Layer 5 of a small transformer language model trained on English Wikipedia (8 layers, counted from 0, width 96).
A neuron's activation on a vector x is GELU(gate . x) times (in . x), where the dot is the dot product.

Input weights of the MLP neurons that the questions are about. A number n stands for (n - 128) times 0.0045.
n70 gate: 108, 110, 112, 65, 154, 124, 77, 154, 230, 79, 112, 133, 120, 161, 161, 125, 117, 195, 85, 149, 180, 94, 143, 114, 131, 118, 149, 136, 102, 114, 170, 105, 118, 164, 133, 104, 151, 69, 130, 145, 141, 121, 91, 128, 72, 120, 121, 133, 181, 121, 129, 183, 105, 140, 131, 120, 187, 123, 93, 79, 210, 157, 111, 207, 123, 85, 113, 69, 149, 119, 136, 136, 175, 185, 162, 125, 131, 146, 68, 136, 159, 119, 148, 163, 109, 117, 164, 137, 97, 117, 159, 94, 83, 160, 124, 104
n97 gate: 133, 130, 150, 85, 132, 143, 136, 140, 106, 109, 78, 116, 177, 123, 175, 98, 138, 124, 167, 146, 102, 133, 111, 130, 168, 165, 84, 56, 70, 172, 122, 89, 144, 113, 181, 81, 95, 93, 164, 129, 127, 78, 181, 179, 93, 123, 167, 145, 105, 86, 63, 113, 120, 120, 78, 113, 128, 128, 164, 180, 172, 68, 167, 110, 150, 156, 130, 152, 136, 147, 223, 109, 89, 134, 188, 124, 137, 131, 125, 142, 160, 145, 112, 171, 143, 67, 141, 72, 131, 93, 182, 144, 102, 93, 60, 131
n102 gate: 166, 177, 149, 190, 168, 108, 176, 186, 174, 31, 119, 117, 126, 91, 99, 121, 124, 136, 144, 64, 121, 57, 141, 162, 71, 143, 181, 69, 151, 181, 78, 150, 97, 123, 147, 150, 85, 98, 84, 172, 122, 115, 147, 135, 109, 151, 138, 130, 169, 64, 96, 118, 103, 191, 159, 167, 124, 82, 129, 110, 117, 124, 102, 96, 92, 115, 115, 173, 153, 85, 126, 97, 74, 186, 166, 214, 152, 104, 101, 113, 187, 142, 158, 116, 139, 122, 182, 156, 152, 151, 120, 169, 182, 104, 97, 95
n109 gate: 163, 93, 175, 99, 92, 167, 121, 131, 96, 127, 49, 164, 157, 163, 135, 90, 138, 145, 129, 111, 182, 111, 183, 98, 101, 120, 162, 92, 131, 135, 64, 114, 124, 52, 161, 97, 162, 155, 147, 101, 87, 112, 161, 141, 136, 182, 166, 172, 150, 127, 110, 75, 113, 98, 144, 174, 75, 113, 158, 67, 118, 128, 200, 66, 118, 110, 126, 121, 164, 169, 106, 152, 122, 118, 180, 179, 79, 104, 122, 107, 157, 122, 191, 117, 111, 101, 130, 128, 120, 105, 131, 128, 107, 138, 153, 146
n123 gate: 127, 156, 113, 142, 137, 69, 150, 106, 158, 160, 120, 146, 107, 105, 137, 156, 73, 155, 189, 119, 121, 141, 143, 147, 127, 119, 192, 122, 157, 93, 89, 84, 141, 82, 107, 125, 108, 143, 78, 128, 84, 125, 156, 86, 131, 114, 93, 115, 138, 161, 116, 84, 166, 105, 98, 134, 131, 105, 80, 161, 153, 158, 192, 101, 116, 183, 32, 92, 112, 154, 163, 143, 106, 93, 92, 167, 142, 144, 155, 126, 103, 159, 119, 109, 126, 124, 69, 122, 131, 249, 136, 184, 141, 100, 79, 140
n155 gate: 140, 119, 182, 36, 118, 162, 121, 171, 56, 151, 158, 148, 143, 78, 174, 146, 117, 156, 144, 159, 143, 197, 118, 156, 132, 57, 112, 98, 121, 142, 147, 125, 142, 176, 146, 122, 108, 110, 182, 154, 118, 136, 131, 106, 126, 133, 77, 144, 90, 91, 111, 129, 138, 110, 94, 71, 171, 113, 105, 133, 64, 114, 139, 115, 50, 179, 126, 104, 94, 93, 99, 155, 183, 146, 133, 149, 119, 135, 201, 104, 110, 141, 130, 177, 134, 215, 119, 135, 125, 82, 113, 82, 128, 118, 103, 100
n156 gate: 126, 117, 229, 158, 143, 77, 89, 148, 101, 141, 142, 136, 141, 115, 118, 85, 93, 136, 148, 137, 76, 167, 145, 101, 114, 99, 111, 152, 109, 123, 131, 123, 170, 123, 174, 71, 179, 158, 125, 190, 160, 86, 143, 170, 110, 99, 130, 97, 132, 113, 153, 107, 125, 95, 110, 90, 138, 173, 56, 102, 85, 104, 179, 112, 155, 178, 116, 142, 170, 107, 109, 153, 128, 124, 118, 84, 117, 129, 122, 127, 147, 133, 164, 118, 84, 135, 92, 88, 148, 183, 204, 157, 129, 152, 141, 128
n168 gate: 106, 111, 105, 125, 107, 142, 110, 101, 103, 133, 114, 171, 109, 230, 156, 122, 137, 119, 143, 88, 138, 113, 97, 158, 116, 129, 88, 172, 139, 73, 180, 125, 170, 124, 80, 90, 66, 123, 82, 135, 132, 142, 125, 141, 109, 187, 155, 165, 108, 119, 143, 207, 131, 113, 166, 128, 110, 187, 78, 166, 82, 139, 109, 94, 219, 117, 102, 121, 117, 70, 100, 139, 120, 118, 133, 128, 127, 125, 89, 128, 131, 168, 152, 130, 154, 88, 122, 107, 97, 118, 117, 210, 127, 108, 126, 171
n183 gate: 40, 140, 125, 201, 124, 193, 137, 175, 169, 135, 86, 123, 106, 122, 144, 108, 202, 164, 67, 144, 162, 67, 107, 135, 100, 179, 110, 120, 117, 48, 72, 159, 150, 101, 108, 117, 141, 80, 94, 109, 148, 116, 100, 151, 155, 60, 155, 156, 156, 140, 125, 119, 121, 93, 68, 97, 219, 92, 193, 117, 149, 132, 149, 142, 140, 83, 146, 89, 75, 139, 179, 113, 153, 178, 200, 115, 129, 156, 95, 140, 152, 155, 153, 65, 131, 188, 121, 148, 156, 112, 86, 88, 53, 132, 133, 142
n186 gate: 119, 171, 155, 144, 149, 152, 143, 73, 125, 113, 153, 119, 85, 115, 81, 80, 85, 131, 145, 117, 140, 142, 158, 199, 169, 118, 106, 136, 103, 123, 152, 123, 97, 98, 98, 135, 179, 95, 99, 160, 172, 145, 161, 150, 119, 112, 101, 101, 143, 99, 164, 148, 158, 155, 112, 111, 80, 136, 148, 80, 89, 40, 145, 129, 189, 145, 130, 120, 133, 146, 142, 175, 161, 155, 169, 99, 101, 103, 140, 179, 149, 105, 88, 106, 48, 116, 175, 138, 144, 131, 143, 87, 117, 140, 135, 157
n204 gate: 172, 118, 95, 133, 85, 155, 154, 193, 140, 103, 118, 108, 109, 117, 154, 118, 108, 149, 183, 54, 165, 65, 156, 150, 138, 65, 61, 192, 151, 183, 162, 162, 175, 188, 153, 168, 80, 135, 124, 159, 67, 118, 184, 176, 198, 121, 156, 92, 134, 80, 168, 215, 89, 126, 85, 109, 143, 59, 211, 98, 136, 107, 106, 99, 125, 146, 109, 126, 93, 102, 128, 131, 130, 141, 175, 109, 111, 174, 123, 133, 132, 143, 119, 96, 77, 141, 157, 140, 118, 111, 128, 102, 45, 50, 90, 131
n250 gate: 107, 74, 130, 99, 108, 118, 128, 141, 103, 82, 57, 219, 167, 86, 119, 142, 119, 118, 129, 81, 153, 153, 156, 153, 82, 119, 148, 102, 120, 136, 112, 94, 161, 82, 136, 168, 143, 152, 141, 125, 107, 115, 138, 129, 114, 184, 171, 72, 141, 110, 74, 90, 126, 167, 218, 181, 169, 138, 146, 135, 149, 148, 151, 157, 108, 77, 167, 130, 152, 107, 191, 121, 93, 93, 113, 103, 160, 118, 126, 107, 101, 137, 138, 145, 136, 79, 118, 221, 155, 113, 83, 153, 105, 97, 103, 84
n70 in: 101, 102, 161, 31, 126, 85, 112, 119, 184, 138, 197, 133, 148, 136, 125, 178, 118, 129, 96, 125, 171, 153, 75, 128, 148, 139, 139, 163, 87, 58, 185, 129, 214, 179, 124, 143, 158, 109, 143, 120, 67, 87, 213, 117, 109, 105, 146, 131, 129, 171, 65, 55, 129, 74, 137, 127, 87, 60, 144, 114, 145, 136, 91, 105, 62, 176, 100, 149, 148, 112, 99, 137, 154, 128, 67, 130, 116, 92, 131, 114, 152, 132, 134, 141, 164, 185, 138, 161, 94, 217, 217, 143, 133, 93, 104, 105
n97 in: 147, 112, 87, 143, 67, 110, 166, 151, 113, 172, 129, 127, 130, 85, 119, 149, 55, 111, 149, 87, 134, 140, 146, 214, 106, 129, 208, 161, 197, 102, 97, 180, 93, 172, 120, 118, 110, 108, 83, 140, 144, 128, 150, 94, 76, 103, 123, 148, 161, 190, 159, 111, 82, 168, 137, 179, 199, 131, 101, 172, 50, 131, 30, 111, 114, 92, 108, 149, 151, 121, 101, 152, 159, 122, 73, 74, 84, 176, 121, 117, 163, 126, 148, 85, 143, 194, 116, 187, 67, 172, 156, 95, 124, 127, 147, 79
n102 in: 140, 93, 127, 162, 222, 115, 246, 47, 148, 148, 154, 130, 80, 190, 141, 144, 142, 66, 72, 84, 85, 171, 102, 181, 158, 110, 146, 154, 125, 151, 137, 123, 105, 103, 147, 116, 144, 187, 166, 49, 85, 156, 204, 127, 145, 122, 60, 126, 10, 111, 68, 94, 111, 150, 56, 94, 166, 78, 83, 109, 73, 85, 109, 202, 118, 147, 152, 166, 151, 31, 166, 128, 171, 108, 150, 97, 163, 88, 158, 163, 113, 158, 118, 177, 236, 182, 137, 50, 81, 188, 103, 168, 126, 133, 181, 158
n109 in: 151, 154, 167, 126, 135, 189, 116, 143, 163, 152, 127, 126, 94, 94, 182, 52, 104, 144, 123, 152, 167, 191, 110, 103, 135, 115, 138, 184, 122, 59, 46, 152, 75, 143, 172, 101, 117, 125, 85, 164, 74, 91, 100, 136, 104, 91, 73, 91, 71, 121, 108, 85, 64, 131, 107, 132, 77, 122, 124, 140, 122, 159, 79, 88, 171, 149, 111, 135, 97, 182, 160, 180, 160, 118, 160, 179, 183, 143, 100, 118, 122, 135, 136, 113, 116, 83, 91, 132, 129, 139, 146, 123, 143, 163, 142, 177
n123 in: 109, 113, 112, 175, 203, 160, 62, 88, 121, 158, 90, 133, 120, 77, 196, 140, 51, 142, 140, 115, 113, 121, 160, 183, 120, 77, 155, 114, 114, 134, 116, 80, 150, 101, 97, 108, 171, 110, 102, 156, 105, 154, 171, 122, 93, 137, 90, 98, 101, 140, 95, 89, 160, 92, 129, 96, 154, 119, 60, 78, 110, 153, 182, 127, 157, 183, 46, 63, 92, 135, 93, 174, 136, 146, 97, 159, 162, 109, 165, 94, 159, 128, 76, 164, 121, 131, 136, 89, 89, 196, 122, 134, 168, 120, 112, 154
n155 in: 141, 115, 146, 88, 103, 42, 133, 196, 121, 168, 130, 159, 97, 177, 160, 42, 193, 85, 170, 119, 92, 127, 121, 91, 84, 111, 87, 115, 102, 124, 178, 129, 145, 136, 154, 97, 95, 176, 131, 158, 126, 196, 123, 148, 173, 185, 131, 152, 104, 97, 126, 129, 109, 157, 144, 145, 83, 157, 126, 125, 92, 107, 69, 159, 95, 179, 140, 136, 135, 123, 144, 121, 169, 112, 121, 110, 147, 137, 169, 71, 118, 102, 124, 154, 153, 149, 176, 80, 91, 128, 152, 119, 116, 125, 157, 118
n156 in: 94, 81, 148, 135, 82, 82, 144, 121, 144, 155, 136, 156, 112, 115, 106, 109, 150, 93, 100, 93, 124, 156, 131, 100, 124, 135, 149, 118, 75, 116, 128, 112, 128, 137, 103, 145, 130, 129, 155, 125, 151, 76, 134, 156, 153, 64, 147, 144, 200, 127, 90, 89, 139, 91, 83, 133, 176, 152, 81, 131, 166, 106, 175, 83, 108, 145, 131, 107, 108, 77, 116, 153, 126, 141, 157, 101, 135, 151, 159, 124, 106, 157, 156, 129, 217, 161, 128, 144, 37, 175, 139, 154, 142, 151, 121, 208
n168 in: 109, 131, 124, 95, 129, 165, 149, 99, 109, 104, 167, 181, 110, 164, 184, 96, 98, 55, 163, 101, 170, 104, 114, 137, 147, 155, 51, 157, 123, 219, 118, 158, 129, 123, 125, 134, 143, 135, 80, 202, 26, 102, 155, 120, 206, 151, 122, 101, 143, 93, 96, 100, 180, 111, 137, 193, 135, 144, 92, 113, 158, 159, 106, 124, 162, 87, 144, 97, 152, 99, 121, 86, 135, 131, 143, 128, 129, 118, 139, 170, 120, 156, 94, 117, 158, 101, 97, 192, 109, 114, 139, 175, 123, 138, 116, 101
n183 in: 82, 81, 142, 186, 139, 152, 85, 144, 114, 112, 118, 65, 192, 169, 144, 143, 150, 93, 169, 116, 127, 95, 120, 146, 167, 164, 132, 79, 194, 61, 90, 171, 163, 65, 156, 133, 87, 102, 105, 65, 243, 92, 93, 139, 169, 79, 142, 142, 70, 156, 124, 111, 108, 159, 111, 92, 132, 76, 127, 101, 192, 85, 112, 168, 151, 132, 157, 125, 180, 157, 93, 137, 98, 116, 193, 134, 166, 121, 125, 152, 171, 89, 206, 129, 135, 78, 140, 151, 160, 29, 141, 99, 167, 142, 122, 53
n186 in: 149, 131, 130, 111, 120, 109, 127, 117, 145, 122, 179, 113, 94, 153, 187, 102, 74, 153, 151, 158, 74, 123, 155, 154, 195, 109, 171, 167, 158, 123, 194, 132, 120, 129, 119, 187, 67, 147, 136, 107, 164, 147, 144, 153, 115, 115, 104, 116, 102, 151, 127, 112, 93, 124, 138, 96, 94, 120, 143, 107, 108, 135, 80, 69, 152, 191, 75, 130, 151, 141, 93, 127, 132, 156, 133, 189, 109, 124, 135, 87, 173, 105, 162, 133, 96, 91, 143, 52, 146, 153, 179, 100, 127, 158, 123, 160
n204 in: 159, 103, 61, 171, 130, 116, 146, 106, 110, 142, 199, 56, 36, 81, 159, 77, 141, 200, 188, 89, 82, 109, 153, 127, 174, 95, 120, 105, 95, 155, 164, 136, 147, 131, 196, 170, 106, 117, 152, 154, 183, 160, 129, 152, 55, 168, 109, 214, 176, 168, 62, 167, 47, 141, 103, 227, 51, 118, 107, 140, 156, 72, 194, 126, 109, 150, 145, 155, 98, 156, 96, 171, 121, 118, 125, 103, 113, 127, 110, 107, 144, 116, 130, 109, 60, 145, 150, 85, 145, 85, 81, 200, 127, 120, 145, 88
n250 in: 133, 125, 121, 148, 163, 117, 117, 98, 96, 168, 125, 157, 97, 143, 161, 97, 143, 134, 119, 136, 158, 93, 142, 176, 69, 131, 190, 94, 158, 95, 100, 158, 76, 132, 126, 87, 90, 130, 125, 98, 141, 103, 153, 89, 180, 149, 212, 113, 179, 171, 98, 156, 126, 105, 80, 77, 190, 154, 80, 68, 87, 87, 69, 155, 142, 153, 128, 137, 86, 102, 99, 97, 118, 118, 133, 88, 127, 201, 166, 161, 170, 150, 176, 142, 161, 221, 144, 53, 87, 105, 207, 128, 119, 232, 128, 175

Each question shows a token from some text and the vector x that enters the MLP there. A number n stands for (n - 128) times 0.067.

" W": 121, 135, 145, 137, 120, 122, 131, 122, 118, 185, 132, 138, 141, 130, 146, 167, 119, 110, 124, 113, 95, 125, 152, 107, 128, 144, 104, 125, 142, 114, 128, 120, 127, 123, 141, 156, 132, 131, 125, 115, 135, 123, 126, 111, 124, 127, 125, 126, 135, 106, 130, 135, 118, 112, 101, 132, 141, 136, 136, 142, 129, 142, 133, 134, 107, 111, 142, 127, 130, 130, 77, 137, 124, 150, 134, 108, 124, 112, 112, 128, 125, 142, 127, 124, 138, 122, 141, 147, 131, 115, 125, 109, 154, 120, 136, 130
Which of these neurons fires most? n183

"n": 127, 124, 142, 129, 122, 132, 100, 136, 128, 197, 120, 139, 156, 138, 143, 139, 129, 106, 114, 101, 132, 141, 126, 98, 132, 123, 122, 108, 119, 118, 123, 121, 119, 139, 138, 127, 121, 112, 118, 135, 145, 138, 132, 129, 126, 120, 145, 140, 142, 115, 111, 139, 121, 109, 122, 138, 132, 109, 133, 133, 133, 125, 145, 127, 147, 148, 146, 126, 129, 109, 118, 109, 138, 144, 112, 133, 110, 114, 127, 143, 149, 102, 120, 104, 162, 120, 139, 135, 115, 123, 119, 114, 124, 129, 144, 130
The most active neuron and its activation: n183, at about 2.5

",": 147, 135, 145, 132, 119, 116, 127, 126, 105, 137, 137, 128, 141, 136, 139, 121, 126, 126, 135, 132, 97, 129, 126, 135, 134, 115, 134, 107, 133, 123, 122, 125, 122, 123, 126, 131, 141, 147, 114, 131, 132, 137, 118, 129, 143, 161, 128, 125, 120, 134, 123, 145, 121, 137, 131, 144, 109, 133, 116, 138, 108, 144, 137, 126, 141, 130, 132, 141, 152, 106, 126, 126, 111, 140, 114, 132, 155, 101, 119, 142, 128, 37, 121, 119, 133, 118, 134, 114, 140, 140, 123, 137, 129, 126, 135, 121
The most active neuron and its activation: n102, at about 1.1

" (": 130, 121, 121, 126, 132, 137, 108, 133, 139, 144, 125, 126, 140, 111, 185, 134, 113, 116, 109, 126, 110, 119, 134, 127, 139, 151, 116, 114, 134, 149, 131, 116, 142, 117, 135, 138, 112, 128, 123, 127, 143, 122, 105, 103, 119, 130, 136, 114, 129, 155, 104, 152, 125, 118, 154, 108, 128, 157, 138, 126, 125, 128, 132, 136, 118, 128, 131, 141, 142, 130, 102, 117, 119, 144, 122, 121, 121, 133, 129, 137, 121, 81, 121, 100, 131, 116, 133, 123, 143, 151, 140, 119, 155, 119, 145, 126
Which of these neurons fires most? n102

"stan": 113, 90, 137, 165, 138, 127, 125, 137, 122, 196, 111, 116, 148, 115, 149, 144, 118, 119, 129, 110, 107, 140, 114, 132, 136, 128, 99, 120, 112, 139, 141, 137, 117, 116, 137, 130, 125, 125, 112, 122, 116, 120, 108, 124, 117, 135, 128, 116, 133, 120, 134, 151, 123, 120, 137, 156, 119, 110, 132, 152, 107, 131, 132, 128, 116, 133, 137, 135, 147, 120, 155, 136, 120, 144, 140, 116, 121, 121, 136, 134, 145, 118, 125, 112, 134, 121, 129, 131, 118, 127, 153, 132, 126, 124, 122, 117
Which of these neurons fires most? n97

" circ": 136, 153, 121, 145, 135, 130, 133, 125, 119, 179, 130, 145, 132, 127, 156, 138, 99, 125, 123, 114, 112, 127, 115, 127, 126, 147, 125, 127, 136, 135, 138, 112, 130, 136, 130, 130, 150, 79, 103, 117, 103, 134, 115, 115, 127, 142, 113, 104, 151, 106, 133, 117, 118, 96, 136, 111, 132, 137, 128, 126, 131, 141, 140, 129, 144, 125, 136, 108, 118, 132, 121, 135, 107, 135, 131, 125, 111, 117, 131, 163, 110, 102, 122, 137, 139, 128, 143, 148, 149, 133, 129, 128, 133, 127, 136, 127
Which of these neurons fires most? n123

"-": 127, 123, 153, 130, 125, 130, 134, 124, 118, 146, 110, 124, 112, 133, 141, 137, 116, 136, 126, 140, 88, 133, 152, 150, 128, 158, 128, 120, 136, 141, 127, 123, 116, 129, 138, 139, 120, 137, 109, 138, 131, 133, 123, 119, 118, 127, 124, 139, 124, 126, 109, 137, 144, 122, 112, 117, 128, 128, 116, 123, 113, 117, 123, 126, 130, 140, 114, 152, 136, 121, 128, 153, 127, 167, 136, 119, 125, 132, 137, 130, 132, 40, 126, 116, 127, 133, 138, 115, 121, 128, 133, 127, 141, 129, 141, 120
Which of these neurons fires most? n186

" sister": 135, 138, 136, 136, 130, 128, 129, 128, 134, 206, 120, 136, 141, 127, 145, 145, 118, 142, 135, 147, 111, 137, 137, 132, 112, 138, 123, 129, 133, 124, 143, 136, 121, 95, 133, 145, 137, 125, 148, 114, 125, 118, 130, 111, 108, 123, 110, 129, 132, 104, 122, 120, 140, 137, 130, 129, 130, 134, 129, 121, 116, 138, 132, 131, 127, 120, 140, 122, 119, 141, 134, 123, 115, 120, 117, 141, 116, 127, 130, 114, 139, 64, 112, 140, 148, 121, 143, 110, 114, 138, 123, 117, 122, 118, 121, 127
Which of these neurons fires most? n123

"2": 150, 112, 113, 117, 137, 124, 136, 127, 122, 192, 138, 103, 116, 135, 130, 137, 131, 134, 124, 131, 133, 143, 127, 135, 136, 133, 104, 141, 129, 122, 127, 92, 122, 124, 150, 128, 132, 105, 170, 137, 130, 112, 137, 145, 147, 134, 139, 97, 109, 141, 133, 135, 127, 140, 141, 103, 135, 132, 116, 115, 126, 126, 113, 142, 123, 110, 121, 127, 126, 130, 113, 139, 135, 127, 127, 112, 139, 137, 138, 138, 113, 89, 110, 114, 143, 135, 116, 112, 114, 122, 133, 140, 142, 131, 123, 135
The most active neuron and its activation: n155, at about 2

" ": 125, 121, 120, 147, 116, 114, 122, 147, 118, 129, 127, 127, 127, 133, 158, 154, 114, 123, 118, 147, 128, 113, 135, 135, 115, 113, 103, 128, 139, 127, 102, 128, 134, 110, 136, 123, 131, 131, 134, 142, 128, 136, 111, 97, 129, 166, 134, 109, 145, 154, 119, 134, 124, 126, 140, 124, 124, 154, 127, 134, 114, 133, 116, 108, 104, 140, 138, 151, 122, 94, 135, 137, 126, 130, 127, 123, 127, 146, 124, 133, 141, 60, 131, 130, 125, 121, 138, 128, 140, 131, 130, 136, 155, 125, 134, 127
The most active neuron and its activation: n250, at about 2.2

" several": 109, 139, 130, 147, 137, 142, 110, 129, 125, 168, 118, 150, 125, 143, 124, 142, 119, 126, 118, 133, 111, 124, 127, 122, 142, 116, 132, 131, 136, 142, 129, 123, 129, 122, 144, 130, 117, 105, 134, 127, 125, 140, 137, 137, 123, 147, 122, 116, 145, 101, 131, 116, 120, 144, 138, 135, 124, 121, 128, 128, 129, 142, 134, 126, 128, 121, 136, 137, 114, 125, 120, 116, 129, 138, 144, 117, 131, 103, 133, 132, 128, 30, 125, 124, 140, 117, 146, 125, 130, 118, 123, 131, 136, 132, 133, 137
The most active neuron and its activation: n186, at about 0.47

"y": 121, 122, 129, 133, 125, 116, 144, 133, 125, 238, 118, 117, 119, 116, 119, 142, 132, 135, 127, 119, 102, 120, 136, 131, 133, 126, 130, 126, 145, 130, 136, 141, 126, 126, 136, 130, 129, 139, 112, 131, 131, 140, 119, 126, 146, 126, 134, 136, 113, 124, 121, 130, 128, 112, 125, 136, 118, 132, 134, 132, 110, 132, 134, 142, 139, 136, 130, 143, 146, 107, 123, 116, 118, 138, 125, 110, 121, 126, 130, 131, 128, 101, 113, 129, 130, 114, 128, 103, 128, 122, 118, 131, 116, 132, 127, 136
The most active neuron and its activation: n109, at about 0.23

" Wisconsin": 121, 118, 133, 137, 122, 131, 142, 130, 119, 185, 126, 121, 123, 127, 141, 153, 109, 131, 97, 104, 82, 144, 142, 130, 158, 137, 130, 120, 112, 123, 125, 136, 143, 116, 140, 133, 124, 126, 143, 121, 133, 122, 116, 125, 147, 138, 109, 113, 145, 123, 118, 117, 119, 137, 123, 140, 157, 140, 108, 144, 134, 137, 133, 139, 137, 140, 125, 123, 117, 125, 129, 150, 93, 139, 127, 109, 114, 123, 153, 123, 122, 104, 112, 127, 125, 125, 128, 107, 140, 116, 143, 128, 128, 117, 147, 119
Which of these neurons fires most? n156

"ction": 140, 144, 125, 143, 126, 128, 109, 129, 120, 200, 133, 138, 125, 116, 143, 129, 119, 131, 134, 128, 118, 141, 117, 110, 123, 135, 138, 140, 132, 129, 111, 126, 115, 128, 141, 129, 126, 129, 123, 132, 116, 123, 135, 105, 132, 149, 123, 135, 128, 124, 125, 127, 125, 135, 141, 142, 123, 130, 137, 135, 137, 132, 131, 116, 131, 129, 116, 143, 118, 135, 134, 134, 124, 126, 124, 132, 113, 128, 131, 124, 142, 38, 125, 116, 133, 132, 116, 113, 118, 115, 137, 128, 116, 131, 130, 146
Which of these neurons fires most? n109

")\n": 140, 110, 139, 104, 131, 137, 132, 134, 124, 158, 123, 140, 146, 125, 141, 124, 115, 146, 127, 158, 109, 131, 114, 139, 140, 125, 124, 105, 120, 129, 135, 141, 130, 119, 132, 131, 121, 110, 141, 141, 126, 115, 119, 135, 139, 102, 139, 104, 127, 129, 129, 139, 131, 114, 135, 119, 131, 116, 116, 120, 132, 134, 132, 140, 148, 141, 127, 114, 125, 136, 104, 139, 131, 154, 115, 132, 113, 161, 133, 122, 127, 48, 114, 130, 119, 128, 126, 131, 132, 127, 141, 125, 150, 125, 145, 110
The most active neuron and its activation: n70, at about 1.4

"elling": 137, 149, 136, 136, 116, 113, 131, 130, 121, 204, 131, 125, 137, 137, 135, 124, 138, 142, 140, 121, 118, 128, 130, 137, 116, 149, 128, 122, 117, 129, 124, 112, 131, 121, 124, 135, 105, 121, 131, 137, 135, 111, 115, 128, 121, 133, 95, 130, 143, 114, 128, 121, 128, 131, 126, 143, 124, 128, 120, 137, 137, 136, 130, 128, 142, 119, 141, 135, 114, 126, 116, 132, 120, 128, 132, 138, 127, 123, 144, 132, 130, 55, 125, 122, 135, 120, 138, 109, 135, 100, 133, 142, 110, 143, 140, 117
Which of these neurons fires most? n70

"ma": 137, 113, 117, 124, 109, 127, 122, 137, 116, 239, 112, 127, 108, 116, 116, 121, 121, 131, 130, 124, 107, 132, 129, 130, 146, 126, 117, 131, 138, 120, 110, 129, 124, 114, 126, 132, 131, 127, 121, 131, 139, 128, 120, 129, 121, 155, 127, 138, 113, 145, 122, 119, 135, 115, 137, 128, 124, 127, 138, 128, 115, 121, 127, 138, 126, 137, 127, 126, 134, 117, 128, 135, 135, 140, 134, 106, 133, 137, 132, 135, 127, 113, 123, 136, 114, 134, 133, 116, 114, 144, 135, 138, 123, 135, 129, 142
The most active neuron and its activation: n123, at about 2.8

" moving": 150, 133, 137, 135, 122, 117, 111, 124, 126, 175, 110, 144, 144, 111, 130, 132, 132, 135, 128, 136, 100, 134, 127, 130, 125, 139, 109, 128, 111, 139, 137, 112, 143, 109, 144, 147, 111, 127, 143, 135, 146, 117, 126, 106, 121, 135, 102, 148, 138, 111, 138, 129, 127, 128, 130, 141, 121, 128, 122, 114, 158, 126, 141, 128, 129, 117, 133, 113, 117, 139, 116, 129, 122, 147, 125, 130, 141, 132, 120, 144, 135, 51, 143, 128, 128, 118, 146, 123, 132, 125, 126, 141, 111, 121, 125, 118
The most active neuron and its activation: n102, at about 0.56

" Ad": 106, 145, 117, 123, 143, 135, 140, 107, 111, 189, 111, 136, 122, 108, 119, 151, 123, 113, 117, 119, 102, 132, 149, 141, 125, 153, 111, 140, 135, 161, 123, 133, 129, 125, 137, 133, 141, 114, 108, 132, 138, 108, 129, 108, 122, 124, 121, 121, 136, 120, 141, 140, 131, 102, 112, 111, 126, 132, 135, 133, 111, 139, 148, 128, 145, 119, 116, 153, 138, 119, 130, 148, 114, 152, 136, 100, 125, 106, 123, 136, 134, 147, 119, 120, 132, 128, 129, 126, 110, 122, 142, 119, 147, 125, 120, 133
Which of these neurons fires most? n156

"7": 124, 145, 151, 127, 123, 109, 133, 116, 88, 162, 112, 126, 139, 128, 138, 141, 117, 139, 120, 124, 107, 124, 133, 128, 134, 116, 146, 112, 116, 139, 125, 109, 118, 125, 150, 121, 148, 152, 155, 129, 132, 103, 104, 116, 141, 144, 131, 118, 141, 142, 111, 117, 128, 138, 143, 132, 129, 136, 131, 114, 110, 138, 135, 142, 130, 123, 133, 141, 151, 124, 138, 147, 101, 131, 135, 122, 127, 119, 127, 142, 137, 67, 114, 128, 134, 125, 153, 101, 129, 138, 123, 132, 115, 131, 120, 129
Which of these neurons fires most? n250

" cele": 122, 138, 119, 144, 148, 134, 133, 112, 113, 176, 107, 155, 156, 106, 143, 154, 127, 125, 117, 124, 130, 136, 116, 134, 139, 142, 126, 139, 134, 146, 136, 120, 112, 136, 103, 143, 137, 100, 114, 141, 116, 131, 126, 116, 118, 123, 106, 117, 116, 113, 133, 116, 123, 88, 131, 134, 125, 123, 114, 143, 113, 146, 151, 124, 112, 109, 138, 129, 140, 150, 145, 116, 125, 134, 125, 137, 113, 102, 151, 145, 138, 109, 113, 133, 135, 137, 135, 125, 114, 127, 138, 134, 123, 102, 141, 134
Which of these neurons fires most? n123

" in": 140, 121, 124, 131, 134, 119, 129, 117, 114, 160, 110, 116, 132, 111, 136, 135, 133, 125, 137, 136, 113, 121, 136, 128, 146, 124, 125, 132, 142, 125, 122, 121, 125, 130, 148, 156, 126, 123, 119, 145, 146, 124, 115, 108, 118, 136, 145, 120, 137, 136, 129, 135, 126, 115, 131, 138, 130, 142, 134, 124, 124, 136, 129, 143, 130, 123, 133, 131, 126, 134, 119, 127, 130, 150, 137, 132, 135, 111, 121, 134, 126, 27, 112, 121, 107, 114, 128, 133, 133, 121, 135, 154, 138, 120, 121, 136
The most active neuron and its activation: n186, at about 0.95

" In": 141, 109, 135, 126, 152, 134, 122, 107, 108, 180, 116, 137, 135, 108, 153, 131, 123, 127, 133, 134, 98, 116, 137, 137, 142, 132, 135, 123, 131, 131, 110, 119, 126, 130, 132, 140, 131, 108, 119, 122, 123, 119, 118, 119, 116, 115, 130, 128, 139, 112, 134, 133, 119, 130, 133, 129, 123, 134, 124, 109, 146, 143, 127, 124, 149, 127, 130, 134, 116, 133, 129, 138, 138, 157, 129, 139, 134, 114, 114, 152, 134, 60, 125, 120, 114, 116, 136, 143, 133, 112, 109, 165, 132, 136, 128, 138
Which three neurons fire most, strongest first? n109, n186, n155

"ien": 123, 133, 144, 115, 125, 123, 133, 141, 116, 237, 102, 116, 121, 136, 133, 129, 119, 132, 124, 127, 88, 121, 128, 131, 133, 150, 131, 129, 121, 131, 106, 126, 131, 125, 137, 133, 129, 132, 121, 118, 129, 132, 122, 134, 127, 127, 125, 138, 134, 129, 116, 121, 118, 130, 127, 134, 127, 135, 130, 143, 104, 128, 141, 125, 131, 139, 136, 134, 130, 116, 145, 143, 129, 144, 126, 111, 109, 116, 143, 128, 134, 114, 125, 126, 128, 131, 127, 122, 125, 113, 126, 131, 119, 126, 117, 115
The two highest activations, in order: n97, n155

"b": 120, 142, 155, 114, 141, 113, 101, 127, 115, 165, 115, 140, 124, 108, 133, 138, 118, 113, 115, 120, 141, 130, 115, 120, 105, 144, 129, 151, 131, 147, 127, 103, 100, 115, 124, 146, 111, 149, 130, 135, 108, 128, 152, 126, 155, 145, 130, 112, 140, 128, 130, 111, 118, 119, 127, 111, 127, 157, 123, 112, 125, 131, 128, 124, 114, 118, 145, 157, 138, 121, 151, 127, 130, 121, 116, 118, 129, 117, 143, 148, 113, 117, 124, 132, 155, 133, 121, 162, 117, 134, 140, 142, 107, 130, 105, 126
Which of these neurons fires most? n250